Layer 3 of a small transformer language model trained on English Wikipedia (9 layers, counted from 0, width 64).
A neuron's activation on a vector x is SiLU(gate . x) times (in . x), where the dot is the dot product.
The model reads these tokens: "io " "(" "195" "5" "); " "and " "Los " "tre" "s " "grand" "es " "de " "la " "em" "anc" "ip" "ac" "i" "ón "

The vector x that enters this layer's MLP at each token. A number n stands for (n - 128) times 0.0088.
0 "io ": 105, 99, 105, 108, 119, 153, 140, 108, 132, 90, 152, 112, 108, 158, 125, 151, 114, 114, 128, 151, 126, 153, 104, 118, 121, 135, 138, 125, 137, 126, 120, 147, 143, 145, 134, 134, 137, 130, 124, 129, 149, 117, 160, 131, 126, 165, 129, 86, 62, 121, 121, 140, 105, 132, 72, 122, 17, 105, 180, 101, 124, 120, 144, 119
1 "(": 124, 91, 74, 121, 118, 109, 117, 113, 129, 145, 114, 100, 90, 144, 92, 136, 114, 132, 152, 127, 89, 171, 129, 96, 137, 125, 138, 105, 145, 125, 160, 168, 95, 137, 177, 106, 146, 104, 131, 155, 133, 138, 154, 92, 186, 170, 137, 103, 85, 136, 153, 102, 145, 144, 82, 100, 26, 100, 124, 119, 160, 108, 148, 156
2 "195": 108, 198, 44, 78, 118, 164, 168, 121, 128, 198, 145, 146, 92, 166, 154, 174, 111, 126, 143, 153, 105, 156, 149, 63, 110, 148, 118, 82, 104, 83, 145, 179, 104, 103, 170, 106, 159, 125, 134, 135, 149, 154, 146, 107, 96, 181, 121, 153, 94, 147, 123, 149, 98, 75, 125, 57, 49, 99, 160, 147, 120, 131, 126, 144
3 "5": 135, 139, 84, 135, 123, 159, 133, 165, 105, 153, 167, 159, 122, 141, 124, 192, 97, 148, 144, 102, 73, 162, 127, 68, 68, 145, 163, 112, 153, 83, 154, 181, 155, 92, 201, 123, 106, 106, 169, 154, 148, 229, 157, 156, 128, 112, 89, 159, 109, 107, 142, 100, 83, 143, 125, 117, 58, 69, 172, 215, 178, 136, 119, 66
4 "); ": 117, 120, 127, 73, 134, 117, 142, 116, 128, 111, 114, 133, 109, 105, 131, 170, 121, 119, 154, 139, 137, 151, 133, 78, 106, 133, 160, 117, 88, 87, 146, 206, 129, 106, 167, 148, 120, 107, 126, 138, 132, 101, 169, 149, 170, 147, 89, 106, 93, 138, 133, 150, 82, 148, 98, 113, 27, 127, 154, 156, 155, 146, 141, 132
5 "and ": 136, 110, 108, 129, 133, 140, 145, 132, 153, 118, 108, 128, 120, 132, 160, 125, 96, 121, 148, 142, 90, 142, 112, 105, 148, 91, 142, 164, 145, 96, 156, 150, 141, 118, 193, 127, 157, 135, 97, 134, 131, 97, 160, 135, 123, 150, 109, 112, 111, 89, 95, 112, 113, 123, 90, 91, 19, 123, 155, 88, 140, 140, 94, 156
6 "Los ": 127, 203, 113, 77, 105, 160, 137, 120, 157, 148, 161, 82, 110, 190, 162, 183, 128, 148, 114, 102, 123, 110, 121, 107, 134, 113, 140, 133, 120, 182, 136, 175, 66, 184, 171, 116, 166, 110, 150, 181, 62, 155, 164, 121, 170, 152, 69, 156, 115, 152, 110, 77, 66, 65, 108, 84, 49, 115, 165, 110, 137, 153, 127, 122
7 "tre": 120, 93, 88, 94, 169, 138, 149, 67, 138, 208, 110, 116, 64, 169, 174, 156, 108, 141, 98, 47, 135, 182, 134, 162, 103, 116, 134, 131, 113, 135, 155, 125, 37, 90, 215, 100, 193, 129, 184, 88, 121, 144, 188, 121, 129, 173, 79, 182, 154, 150, 146, 72, 49, 135, 63, 85, 113, 59, 177, 152, 233, 142, 141, 75
8 "s ": 135, 110, 133, 98, 160, 127, 138, 147, 171, 143, 78, 158, 140, 140, 118, 129, 135, 138, 137, 98, 95, 145, 127, 135, 154, 106, 147, 100, 118, 165, 89, 129, 149, 95, 168, 129, 128, 151, 121, 94, 129, 157, 168, 95, 94, 148, 116, 144, 109, 115, 128, 146, 112, 169, 80, 102, 27, 123, 103, 158, 225, 105, 123, 83
9 "grand": 123, 102, 88, 92, 112, 117, 137, 69, 181, 146, 117, 88, 141, 155, 106, 212, 118, 161, 117, 91, 128, 157, 121, 108, 82, 118, 191, 89, 69, 117, 126, 138, 108, 139, 239, 76, 167, 94, 100, 135, 132, 97, 170, 66, 107, 139, 96, 139, 117, 133, 132, 109, 99, 154, 70, 54, 55, 95, 145, 121, 146, 138, 74, 102
10 "es ": 110, 101, 107, 71, 130, 131, 141, 138, 131, 119, 129, 155, 123, 136, 134, 132, 115, 137, 116, 100, 123, 145, 129, 137, 131, 130, 110, 116, 112, 132, 102, 139, 93, 105, 191, 129, 169, 172, 113, 117, 117, 158, 157, 70, 110, 155, 135, 135, 109, 117, 130, 123, 121, 132, 74, 102, 19, 124, 131, 159, 192, 128, 126, 109
11 "de ": 85, 164, 101, 124, 118, 173, 133, 116, 145, 209, 151, 102, 127, 133, 144, 152, 112, 124, 135, 139, 121, 116, 106, 131, 116, 174, 124, 130, 161, 176, 120, 164, 44, 129, 201, 96, 156, 144, 99, 157, 79, 132, 168, 73, 120, 173, 83, 158, 141, 135, 184, 132, 90, 134, 45, 127, 48, 110, 138, 121, 128, 174, 129, 143
12 "la ": 117, 157, 106, 137, 130, 146, 148, 129, 133, 175, 149, 87, 115, 142, 120, 122, 145, 130, 119, 116, 109, 115, 111, 113, 137, 169, 145, 134, 123, 186, 111, 132, 59, 134, 203, 104, 155, 133, 109, 140, 98, 146, 144, 100, 111, 167, 87, 185, 116, 128, 171, 136, 143, 114, 43, 114, 35, 96, 127, 121, 159, 209, 118, 158
13 "em": 158, 114, 93, 118, 103, 135, 183, 111, 151, 184, 148, 143, 95, 171, 150, 126, 132, 172, 81, 46, 137, 46, 126, 111, 108, 101, 94, 73, 9, 101, 133, 126, 70, 161, 227, 71, 249, 87, 120, 100, 120, 91, 176, 107, 115, 173, 125, 155, 116, 140, 145, 83, 141, 101, 102, 143, 103, 15, 183, 179, 170, 171, 117, 117
14 "anc": 121, 168, 70, 38, 108, 126, 159, 58, 106, 208, 98, 119, 117, 128, 138, 165, 79, 158, 178, 43, 118, 133, 133, 149, 85, 140, 190, 51, 59, 111, 86, 151, 111, 132, 148, 122, 202, 105, 143, 147, 132, 50, 153, 124, 32, 193, 50, 122, 146, 134, 76, 114, 92, 106, 92, 156, 111, 41, 130, 116, 175, 116, 87, 80
15 "ip": 158, 90, 68, 81, 136, 114, 151, 93, 108, 212, 147, 134, 163, 202, 87, 136, 56, 183, 143, 64, 125, 135, 73, 162, 125, 165, 152, 76, 125, 52, 135, 124, 111, 120, 177, 122, 186, 104, 127, 162, 168, 129, 160, 80, 115, 149, 110, 175, 167, 179, 108, 57, 144, 140, 94, 123, 85, 13, 88, 120, 137, 116, 102, 71
16 "ac": 106, 75, 47, 42, 121, 191, 88, 80, 66, 207, 122, 128, 142, 137, 135, 191, 76, 170, 170, 83, 118, 119, 82, 123, 118, 171, 137, 83, 221, 55, 53, 121, 107, 114, 156, 114, 189, 120, 126, 170, 151, 146, 154, 95, 108, 173, 123, 120, 129, 144, 98, 100, 117, 130, 91, 159, 94, 58, 73, 187, 129, 114, 69, 60
17 "i": 135, 58, 59, 118, 157, 190, 118, 134, 82, 183, 122, 151, 134, 158, 25, 134, 62, 136, 142, 79, 122, 139, 59, 133, 159, 127, 152, 153, 114, 55, 134, 115, 96, 132, 123, 95, 149, 118, 161, 191, 172, 219, 155, 106, 129, 142, 77, 129, 204, 73, 160, 156, 107, 149, 120, 191, 96, 51, 137, 111, 200, 195, 56, 75
18 "ón ": 92, 99, 120, 111, 158, 190, 93, 117, 139, 154, 128, 98, 165, 183, 127, 84, 127, 151, 120, 101, 60, 140, 117, 74, 175, 127, 153, 90, 104, 121, 92, 164, 72, 147, 129, 152, 83, 111, 138, 152, 130, 182, 183, 120, 112, 169, 57, 170, 136, 121, 108, 154, 110, 202, 88, 154, 52, 134, 115, 180, 124, 162, 62, 164

Each question shows the input weights of one neuron of the MLP. A number n stands for (n - 128) times 0.015.

n7 gate: 101, 198, 175, 139, 102, 96, 123, 178, 123, 118, 121, 132, 88, 112, 125, 120, 135, 126, 196, 98, 151, 137, 140, 104, 169, 150, 139, 88, 124, 109, 107, 182, 148, 105, 104, 152, 154, 144, 131, 91, 110, 143, 117, 192, 104, 108, 81, 155, 81, 80, 137, 113, 140, 159, 113, 143, 116, 104, 105, 120, 136, 106, 106, 95
n7 in: 152, 102, 153, 108, 122, 124, 121, 103, 108, 131, 123, 119, 104, 96, 151, 163, 170, 183, 126, 100, 185, 118, 99, 130, 156, 138, 147, 130, 153, 144, 145, 151, 143, 103, 148, 133, 149, 67, 126, 113, 156, 111, 84, 87, 145, 169, 120, 100, 86, 131, 173, 118, 160, 135, 180, 62, 164, 148, 94, 145, 119, 146, 150, 71
On which token does it fire most? 17 "i"

n27 gate: 97, 106, 143, 138, 106, 166, 162, 123, 124, 134, 142, 143, 103, 120, 111, 142, 112, 124, 88, 62, 152, 163, 198, 125, 175, 120, 98, 158, 136, 139, 157, 146, 66, 88, 89, 88, 116, 108, 132, 132, 118, 127, 118, 135, 130, 161, 152, 81, 122, 129, 138, 145, 89, 115, 124, 116, 143, 149, 131, 114, 128, 132, 130, 123
n27 in: 121, 108, 137, 157, 116, 156, 147, 92, 124, 143, 134, 144, 128, 135, 176, 116, 139, 147, 79, 89, 111, 153, 129, 144, 131, 156, 122, 163, 127, 177, 106, 112, 88, 118, 96, 99, 187, 132, 181, 88, 125, 97, 116, 181, 72, 153, 135, 97, 170, 154, 156, 104, 82, 145, 109, 87, 146, 147, 140, 91, 148, 116, 139, 129
On which token does it fire most, and how strongly? 7 "tre", at about 5.5

n12 gate: 143, 135, 155, 116, 119, 120, 138, 112, 66, 118, 107, 96, 176, 117, 86, 153, 138, 162, 126, 149, 163, 147, 144, 148, 117, 123, 135, 141, 151, 101, 129, 177, 97, 124, 139, 93, 124, 137, 149, 94, 138, 97, 133, 146, 105, 91, 96, 136, 90, 149, 156, 128, 108, 101, 132, 140, 111, 174, 181, 117, 134, 175, 169, 138
n12 in: 168, 129, 124, 86, 144, 103, 131, 112, 125, 70, 112, 171, 100, 130, 80, 114, 135, 119, 142, 156, 167, 96, 193, 128, 78, 93, 88, 168, 136, 87, 109, 136, 116, 127, 92, 104, 173, 166, 112, 123, 119, 142, 113, 107, 128, 147, 97, 109, 89, 129, 143, 108, 125, 134, 100, 106, 95, 83, 143, 108, 153, 164, 181, 117
On which token does it fire most? 4 "); "

n96 gate: 143, 164, 122, 141, 184, 147, 137, 145, 93, 124, 165, 158, 132, 161, 99, 169, 150, 80, 133, 159, 67, 105, 115, 145, 118, 121, 103, 117, 204, 145, 157, 128, 151, 178, 143, 155, 154, 152, 157, 129, 156, 113, 141, 123, 95, 140, 139, 66, 144, 76, 146, 113, 117, 142, 123, 139, 106, 139, 84, 146, 87, 118, 113, 146
n96 in: 107, 76, 109, 107, 131, 163, 99, 139, 108, 127, 131, 103, 176, 179, 141, 104, 160, 126, 100, 106, 102, 123, 132, 152, 101, 104, 187, 116, 114, 154, 162, 171, 110, 101, 110, 161, 110, 106, 154, 133, 152, 103, 59, 178, 136, 131, 88, 135, 106, 192, 108, 147, 105, 146, 108, 108, 116, 96, 100, 161, 144, 88, 121, 111
Its three highest activations, in order, are on tokens 16 "ac", 3 "5", 0 "io "

n63 gate: 158, 151, 154, 102, 106, 134, 140, 142, 104, 77, 114, 129, 121, 168, 144, 114, 125, 130, 120, 143, 98, 98, 71, 122, 106, 145, 141, 122, 143, 171, 119, 95, 78, 86, 89, 138, 151, 99, 97, 138, 132, 129, 126, 91, 125, 115, 137, 134, 137, 147, 129, 113, 111, 118, 138, 96, 100, 151, 111, 125, 144, 152, 148, 115
n63 in: 129, 128, 112, 86, 199, 67, 101, 152, 132, 98, 151, 131, 133, 138, 97, 133, 133, 134, 150, 75, 117, 94, 166, 124, 150, 131, 70, 104, 123, 97, 140, 100, 115, 111, 124, 158, 70, 158, 109, 124, 97, 129, 109, 126, 140, 136, 109, 116, 95, 161, 138, 96, 112, 152, 105, 142, 119, 49, 159, 137, 138, 118, 160, 187
On which token does it fire most? 10 "es "

n1 gate: 122, 130, 180, 124, 107, 140, 139, 112, 111, 152, 119, 150, 169, 142, 160, 99, 151, 111, 120, 151, 123, 141, 110, 82, 119, 143, 145, 105, 177, 136, 158, 68, 132, 186, 126, 133, 134, 138, 153, 134, 131, 132, 112, 126, 99, 131, 140, 107, 142, 170, 153, 50, 171, 167, 139, 144, 130, 177, 136, 106, 109, 137, 141, 130
n1 in: 152, 116, 80, 101, 166, 49, 91, 225, 169, 191, 129, 94, 130, 169, 165, 160, 130, 81, 136, 97, 27, 204, 144, 153, 101, 126, 92, 149, 97, 158, 100, 93, 142, 109, 81, 138, 99, 118, 113, 87, 115, 138, 127, 86, 177, 121, 116, 148, 127, 110, 97, 148, 132, 114, 114, 137, 122, 113, 80, 121, 137, 80, 173, 138
On which token does it fire most, and how strongly? 13 "em", at about 0.45

n68 gate: 147, 86, 145, 88, 86, 129, 169, 90, 74, 80, 157, 82, 81, 88, 108, 103, 78, 123, 149, 131, 169, 95, 110, 146, 137, 104, 83, 30, 104, 76, 116, 155, 138, 74, 111, 138, 119, 144, 76, 118, 76, 101, 145, 112, 84, 154, 158, 132, 112, 136, 121, 105, 156, 120, 120, 121, 105, 146, 147, 110, 96, 137, 136, 139
n68 in: 163, 75, 98, 92, 160, 108, 90, 135, 125, 97, 101, 146, 155, 167, 104, 150, 146, 123, 144, 146, 83, 157, 136, 155, 195, 113, 126, 115, 128, 165, 112, 75, 148, 145, 131, 148, 88, 148, 127, 132, 136, 147, 123, 149, 150, 158, 103, 142, 133, 85, 169, 113, 116, 162, 165, 70, 116, 127, 122, 185, 132, 115, 105, 80
On which token does it fire most? 10 "es "

n105 gate: 112, 124, 164, 127, 135, 124, 96, 134, 108, 71, 99, 105, 118, 108, 191, 153, 101, 148, 140, 152, 149, 121, 47, 119, 154, 143, 139, 118, 136, 151, 152, 129, 142, 191, 104, 131, 77, 124, 178, 163, 114, 162, 162, 55, 89, 121, 126, 108, 126, 97, 61, 146, 177, 137, 164, 98, 126, 140, 136, 158, 154, 44, 179, 79
n105 in: 131, 109, 114, 124, 169, 141, 150, 158, 151, 152, 110, 121, 157, 148, 159, 108, 80, 89, 135, 98, 141, 98, 123, 129, 164, 155, 151, 160, 81, 169, 149, 83, 133, 109, 87, 199, 78, 197, 192, 135, 93, 148, 127, 151, 116, 161, 173, 98, 126, 135, 130, 128, 101, 120, 147, 191, 140, 94, 126, 164, 94, 142, 126, 120
On which token does it fire most? 9 "grand"

n106 gate: 111, 127, 104, 163, 135, 118, 92, 106, 126, 131, 124, 79, 169, 136, 127, 121, 114, 162, 161, 155, 141, 130, 136, 93, 146, 162, 126, 108, 92, 83, 104, 164, 159, 158, 146, 132, 155, 120, 135, 109, 100, 114, 101, 179, 110, 89, 148, 167, 140, 137, 110, 131, 120, 136, 93, 151, 121, 92, 136, 145, 79, 137, 132, 167
n106 in: 140, 149, 124, 118, 150, 118, 148, 131, 134, 146, 108, 124, 146, 150, 130, 152, 105, 162, 135, 106, 110, 108, 111, 178, 111, 95, 121, 123, 113, 109, 132, 167, 120, 119, 121, 135, 149, 100, 75, 192, 155, 131, 116, 113, 87, 87, 151, 176, 70, 115, 152, 118, 84, 172, 147, 144, 152, 140, 133, 146, 131, 165, 174, 127
On which token does it fire most? 15 "ip"

n17 gate: 121, 106, 125, 118, 123, 112, 155, 185, 156, 167, 143, 110, 118, 124, 153, 142, 152, 138, 108, 144, 141, 97, 132, 85, 128, 126, 120, 147, 179, 113, 105, 80, 165, 150, 134, 154, 147, 137, 94, 126, 135, 64, 123, 136, 129, 140, 108, 116, 153, 120, 142, 166, 106, 141, 158, 165, 109, 137, 114, 146, 132, 113, 158, 198
n17 in: 83, 156, 155, 139, 211, 144, 178, 67, 126, 98, 144, 158, 92, 125, 125, 107, 132, 82, 106, 132, 139, 121, 104, 129, 155, 116, 142, 103, 98, 109, 119, 158, 152, 120, 152, 153, 122, 91, 73, 160, 161, 133, 183, 141, 146, 138, 105, 132, 95, 98, 144, 87, 149, 140, 163, 141, 139, 131, 126, 95, 152, 134, 133, 117
Its two highest activations, in order, are on tokens 5 "and ", 16 "ac"

n116 gate: 121, 212, 110, 160, 96, 139, 139, 134, 110, 130, 191, 160, 121, 130, 184, 121, 102, 103, 165, 143, 143, 170, 157, 115, 102, 123, 125, 180, 123, 141, 154, 98, 109, 154, 86, 134, 142, 110, 95, 133, 154, 107, 139, 133, 125, 110, 143, 130, 119, 129, 119, 103, 110, 129, 162, 98, 112, 136, 105, 88, 117, 151, 98, 152
n116 in: 158, 152, 122, 121, 135, 98, 79, 142, 143, 162, 155, 118, 136, 173, 117, 174, 49, 128, 98, 104, 110, 97, 102, 88, 147, 74, 148, 109, 116, 89, 100, 145, 159, 108, 132, 183, 73, 157, 148, 94, 172, 107, 130, 198, 121, 120, 92, 152, 105, 103, 128, 132, 162, 133, 66, 91, 160, 99, 152, 116, 134, 101, 129, 164
Its three highest activations, in order, are on tokens 2 "195", 5 "and ", 10 "es "

n40 gate: 141, 177, 131, 138, 130, 169, 88, 75, 159, 142, 130, 108, 104, 169, 108, 97, 115, 79, 147, 156, 122, 91, 122, 71, 172, 127, 178, 144, 117, 137, 155, 87, 130, 137, 114, 143, 149, 123, 187, 125, 127, 156, 171, 197, 111, 148, 100, 141, 122, 139, 152, 147, 73, 114, 162, 145, 94, 119, 97, 148, 85, 123, 116, 114
n40 in: 53, 149, 136, 158, 148, 130, 136, 126, 108, 97, 141, 120, 155, 163, 116, 134, 145, 148, 150, 152, 115, 107, 86, 110, 173, 104, 164, 109, 101, 122, 157, 140, 136, 128, 114, 168, 152, 142, 101, 152, 84, 179, 114, 75, 187, 91, 85, 120, 81, 126, 147, 137, 120, 144, 121, 117, 154, 97, 111, 98, 135, 90, 123, 140
Its two highest activations, in order, are on tokens 18 "ón ", 6 "Los "

n64 gate: 119, 162, 145, 93, 124, 69, 100, 149, 97, 63, 158, 46, 156, 177, 151, 117, 115, 80, 108, 151, 91, 122, 100, 138, 148, 70, 119, 113, 157, 128, 161, 197, 129, 102, 109, 130, 141, 88, 152, 113, 79, 134, 139, 145, 99, 64, 138, 66, 162, 150, 118, 122, 90, 141, 81, 70, 115, 140, 130, 81, 160, 155, 148, 111
n64 in: 153, 137, 149, 154, 112, 107, 148, 109, 93, 155, 119, 88, 90, 156, 137, 219, 170, 143, 149, 134, 131, 138, 95, 130, 93, 104, 88, 132, 138, 122, 120, 106, 137, 119, 97, 97, 124, 98, 153, 133, 137, 111, 140, 130, 131, 151, 154, 128, 99, 135, 106, 85, 133, 105, 111, 50, 173, 153, 169, 72, 168, 140, 64, 160
On which token does it fire most, and how strongly? 6 "Los ", at about 2.6

n103 gate: 95, 73, 133, 122, 162, 106, 111, 95, 126, 140, 189, 123, 88, 107, 138, 75, 153, 103, 137, 151, 165, 111, 120, 140, 107, 142, 158, 142, 117, 131, 108, 110, 162, 164, 68, 109, 98, 153, 152, 83, 158, 141, 107, 120, 109, 107, 98, 147, 118, 134, 98, 161, 111, 102, 89, 156, 88, 122, 128, 151, 131, 152, 147, 130
n103 in: 141, 110, 77, 141, 128, 111, 115, 96, 93, 82, 144, 114, 118, 126, 111, 82, 139, 117, 99, 119, 170, 180, 130, 157, 143, 135, 142, 151, 182, 144, 88, 144, 155, 132, 106, 112, 76, 140, 118, 120, 183, 110, 124, 122, 98, 129, 65, 96, 110, 108, 121, 181, 120, 164, 89, 113, 146, 125, 159, 143, 154, 128, 103, 120
Its three highest activations, in order, are on tokens 0 "io ", 13 "em", 6 "Los "

n119 gate: 117, 138, 145, 138, 105, 168, 119, 133, 141, 105, 124, 130, 116, 109, 155, 106, 114, 109, 103, 73, 123, 106, 104, 90, 172, 85, 75, 141, 88, 92, 196, 116, 107, 127, 115, 153, 105, 107, 164, 135, 152, 133, 120, 99, 136, 57, 155, 178, 142, 130, 150, 147, 133, 165, 114, 145, 121, 113, 152, 122, 125, 112, 120, 105
n119 in: 96, 147, 132, 108, 175, 176, 114, 112, 138, 139, 81, 114, 113, 121, 92, 162, 118, 188, 136, 119, 109, 119, 99, 149, 143, 141, 71, 204, 139, 98, 112, 110, 130, 166, 129, 158, 121, 156, 118, 139, 147, 108, 144, 99, 128, 147, 136, 122, 143, 95, 120, 117, 141, 162, 120, 129, 139, 136, 168, 107, 121, 124, 129, 148
On which token does it fire most? 17 "i"

n110 gate: 82, 125, 174, 145, 170, 190, 127, 87, 126, 112, 129, 91, 146, 128, 169, 100, 82, 113, 126, 114, 142, 97, 168, 112, 147, 136, 138, 95, 163, 112, 125, 122, 113, 120, 112, 86, 137, 148, 152, 195, 113, 90, 207, 93, 151, 155, 87, 115, 109, 184, 142, 157, 125, 111, 145, 115, 166, 148, 156, 126, 120, 148, 150, 123
n110 in: 108, 158, 129, 110, 113, 145, 134, 142, 168, 188, 160, 157, 113, 118, 106, 159, 78, 149, 157, 137, 160, 112, 162, 139, 112, 142, 101, 131, 141, 61, 96, 139, 140, 139, 125, 161, 102, 126, 87, 116, 97, 136, 119, 111, 129, 106, 181, 135, 103, 121, 139, 135, 105, 176, 100, 95, 90, 214, 90, 160, 135, 106, 116, 107
On which token does it fire most, and how strongly? 11 "de ", at about 1.4

n52 gate: 121, 95, 117, 138, 124, 122, 105, 115, 91, 139, 108, 133, 75, 123, 153, 160, 152, 132, 147, 168, 95, 120, 142, 151, 152, 121, 152, 98, 188, 103, 124, 112, 147, 92, 69, 146, 80, 139, 122, 127, 162, 102, 99, 156, 72, 117, 101, 126, 99, 135, 108, 116, 174, 185, 108, 138, 122, 91, 146, 165, 144, 145, 144, 120
n52 in: 156, 96, 70, 104, 101, 182, 120, 56, 135, 168, 160, 234, 176, 178, 70, 82, 121, 130, 130, 107, 147, 133, 98, 124, 164, 104, 142, 135, 203, 172, 130, 141, 113, 114, 143, 77, 105, 123, 107, 120, 154, 126, 134, 125, 116, 82, 163, 93, 95, 136, 115, 49, 86, 151, 145, 120, 148, 145, 113, 125, 110, 132, 110, 113
On which token does it fire most? 16 "ac"

n65 gate: 64, 157, 140, 144, 90, 140, 118, 159, 146, 140, 118, 127, 151, 115, 108, 114, 135, 102, 166, 174, 115, 156, 134, 134, 127, 161, 97, 66, 132, 207, 112, 114, 144, 126, 104, 160, 143, 184, 118, 84, 91, 144, 141, 170, 112, 111, 137, 79, 111, 140, 159, 82, 155, 176, 93, 161, 132, 127, 162, 110, 138, 96, 141, 176
n65 in: 118, 168, 172, 110, 89, 166, 145, 144, 113, 158, 200, 149, 159, 142, 95, 149, 147, 108, 147, 163, 109, 164, 120, 146, 160, 121, 87, 37, 175, 192, 103, 38, 139, 96, 101, 154, 180, 133, 98, 127, 130, 127, 158, 129, 104, 62, 93, 146, 100, 140, 71, 87, 165, 104, 85, 160, 113, 62, 161, 52, 112, 122, 92, 157
Its two highest activations, in order, are on tokens 11 "de ", 4 "); "

n94 gate: 133, 85, 161, 125, 146, 95, 165, 158, 94, 163, 147, 87, 144, 147, 151, 142, 100, 111, 72, 130, 87, 138, 125, 94, 131, 143, 141, 117, 148, 162, 134, 122, 82, 62, 135, 96, 127, 133, 150, 165, 118, 130, 151, 139, 90, 125, 95, 83, 116, 142, 91, 98, 156, 94, 185, 166, 173, 153, 139, 133, 110, 120, 91, 152
n94 in: 137, 92, 136, 154, 119, 151, 161, 118, 101, 105, 144, 49, 145, 158, 134, 123, 109, 131, 118, 120, 94, 69, 152, 122, 112, 125, 149, 111, 127, 184, 152, 106, 105, 88, 127, 132, 152, 87, 165, 114, 152, 87, 128, 103, 97, 143, 116, 119, 107, 136, 124, 99, 137, 155, 158, 120, 144, 121, 154, 142, 113, 107, 151, 115
On which token does it fire most? 4 "); "

n2 gate: 120, 75, 74, 156, 124, 117, 124, 154, 129, 81, 136, 167, 133, 157, 156, 153, 119, 116, 123, 110, 105, 141, 104, 153, 205, 112, 99, 119, 180, 97, 110, 96, 140, 115, 116, 118, 113, 111, 108, 119, 135, 110, 138, 90, 74, 73, 117, 86, 145, 147, 111, 106, 176, 111, 99, 138, 138, 172, 138, 113, 81, 116, 122, 134
n2 in: 101, 87, 158, 37, 96, 147, 167, 84, 96, 151, 115, 139, 115, 142, 109, 127, 103, 129, 99, 117, 139, 131, 133, 89, 125, 164, 107, 90, 137, 157, 131, 139, 169, 122, 168, 101, 110, 137, 156, 169, 138, 128, 112, 116, 89, 91, 113, 131, 57, 104, 150, 115, 145, 82, 182, 109, 153, 155, 86, 139, 148, 121, 156, 45
On which token does it fire most, and how strongly? 16 "ac", at about 1.5

n74 gate: 138, 119, 174, 113, 137, 118, 133, 159, 131, 57, 127, 134, 135, 119, 93, 101, 120, 129, 152, 145, 101, 160, 122, 100, 73, 165, 146, 156, 108, 170, 131, 90, 134, 152, 124, 125, 97, 113, 137, 102, 179, 172, 118, 132, 72, 130, 121, 151, 142, 107, 123, 101, 126, 191, 132, 144, 112, 111, 62, 139, 131, 121, 109, 114
n74 in: 136, 84, 153, 170, 123, 119, 147, 127, 153, 67, 134, 127, 158, 120, 43, 113, 134, 117, 148, 185, 140, 136, 122, 136, 125, 165, 140, 103, 101, 147, 145, 68, 168, 108, 140, 123, 100, 121, 139, 138, 105, 118, 120, 117, 62, 125, 100, 117, 153, 86, 138, 143, 134, 128, 106, 131, 71, 87, 140, 137, 126, 151, 146, 146
On which token does it fire most, and how strongly? 8 "s ", at about 1.2

n28 gate: 133, 86, 75, 196, 139, 126, 139, 118, 107, 114, 129, 94, 129, 157, 152, 75, 118, 69, 113, 219, 91, 102, 107, 108, 147, 148, 168, 108, 153, 106, 96, 86, 166, 192, 55, 105, 150, 141, 187, 47, 118, 119, 198, 193, 64, 100, 109, 94, 97, 175, 221, 149, 164, 141, 82, 73, 158, 116, 75, 170, 58, 117, 109, 153
n28 in: 116, 120, 155, 93, 142, 98, 175, 169, 106, 144, 147, 128, 145, 146, 152, 103, 153, 152, 76, 196, 140, 180, 169, 126, 118, 99, 105, 110, 141, 108, 119, 152, 129, 136, 75, 114, 148, 88, 188, 85, 140, 200, 91, 102, 69, 64, 148, 163, 146, 85, 93, 76, 139, 158, 118, 85, 134, 140, 116, 123, 151, 99, 111, 152
On which token does it fire most? 11 "de "

n55 gate: 127, 165, 131, 135, 71, 180, 103, 163, 97, 148, 170, 161, 137, 108, 143, 88, 162, 110, 143, 120, 94, 117, 124, 149, 97, 153, 124, 160, 169, 160, 164, 180, 145, 92, 163, 153, 115, 158, 161, 165, 128, 134, 135, 151, 175, 146, 152, 125, 111, 141, 97, 138, 149, 99, 137, 140, 93, 158, 96, 154, 123, 171, 148, 152
n55 in: 185, 180, 87, 67, 82, 107, 124, 96, 79, 107, 72, 187, 145, 131, 126, 142, 131, 118, 147, 142, 123, 137, 41, 132, 138, 144, 190, 123, 141, 161, 148, 143, 162, 181, 130, 124, 172, 156, 130, 112, 104, 151, 166, 144, 122, 133, 142, 107, 101, 134, 124, 162, 100, 103, 128, 85, 146, 150, 103, 92, 157, 121, 58, 79
On which token does it fire most, and how strongly? 6 "Los ", at about 1

n0 gate: 160, 107, 80, 118, 71, 147, 106, 141, 159, 68, 148, 130, 146, 128, 144, 103, 98, 60, 172, 139, 97, 103, 127, 110, 117, 149, 147, 142, 148, 171, 131, 152, 105, 65, 43, 72, 139, 65, 83, 125, 118, 113, 158, 79, 180, 76, 116, 111, 132, 149, 147, 127, 74, 129, 104, 148, 137, 120, 139, 159, 49, 139, 137, 155
n0 in: 152, 127, 115, 151, 201, 104, 89, 87, 165, 157, 104, 164, 51, 102, 139, 109, 166, 161, 145, 111, 181, 210, 84, 95, 158, 105, 131, 99, 197, 164, 130, 138, 96, 121, 177, 144, 120, 111, 137, 149, 109, 92, 131, 177, 87, 119, 130, 122, 80, 148, 86, 133, 151, 122, 155, 104, 147, 113, 123, 78, 189, 210, 97, 115
On which token does it fire most? 1 "("

n73 gate: 136, 176, 101, 89, 111, 93, 107, 131, 85, 129, 113, 90, 117, 170, 131, 90, 146, 125, 170, 148, 156, 138, 115, 55, 162, 147, 164, 158, 144, 139, 152, 138, 116, 142, 142, 110, 145, 119, 99, 113, 109, 126, 67, 145, 92, 124, 65, 158, 162, 138, 102, 121, 133, 122, 133, 130, 163, 124, 89, 127, 120, 76, 105, 163
n73 in: 137, 122, 56, 114, 162, 102, 142, 104, 128, 147, 141, 92, 101, 170, 127, 124, 130, 92, 166, 116, 107, 72, 67, 138, 114, 133, 143, 117, 123, 138, 184, 73, 142, 202, 166, 93, 116, 137, 143, 95, 212, 172, 59, 168, 127, 159, 111, 65, 130, 114, 141, 74, 107, 102, 136, 110, 109, 195, 92, 105, 140, 111, 96, 132
Its two highest activations, in order, are on tokens 14 "anc", 6 "Los "

n104 gate: 119, 114, 144, 163, 100, 151, 146, 135, 135, 176, 195, 157, 133, 140, 124, 125, 130, 117, 122, 155, 103, 135, 73, 182, 115, 154, 101, 134, 137, 95, 130, 146, 157, 114, 139, 149, 78, 118, 89, 169, 84, 180, 174, 115, 186, 132, 135, 122, 118, 103, 121, 126, 82, 157, 191, 117, 172, 150, 135, 99, 100, 93, 146, 106
n104 in: 107, 74, 115, 164, 65, 123, 164, 102, 181, 145, 113, 122, 134, 97, 102, 109, 129, 169, 101, 160, 172, 131, 131, 154, 99, 93, 96, 98, 123, 101, 87, 141, 147, 90, 130, 97, 118, 93, 90, 152, 131, 129, 131, 96, 136, 157, 119, 142, 137, 147, 164, 123, 96, 126, 72, 93, 98, 157, 133, 133, 117, 94, 151, 130
On which token does it fire most? 11 "de "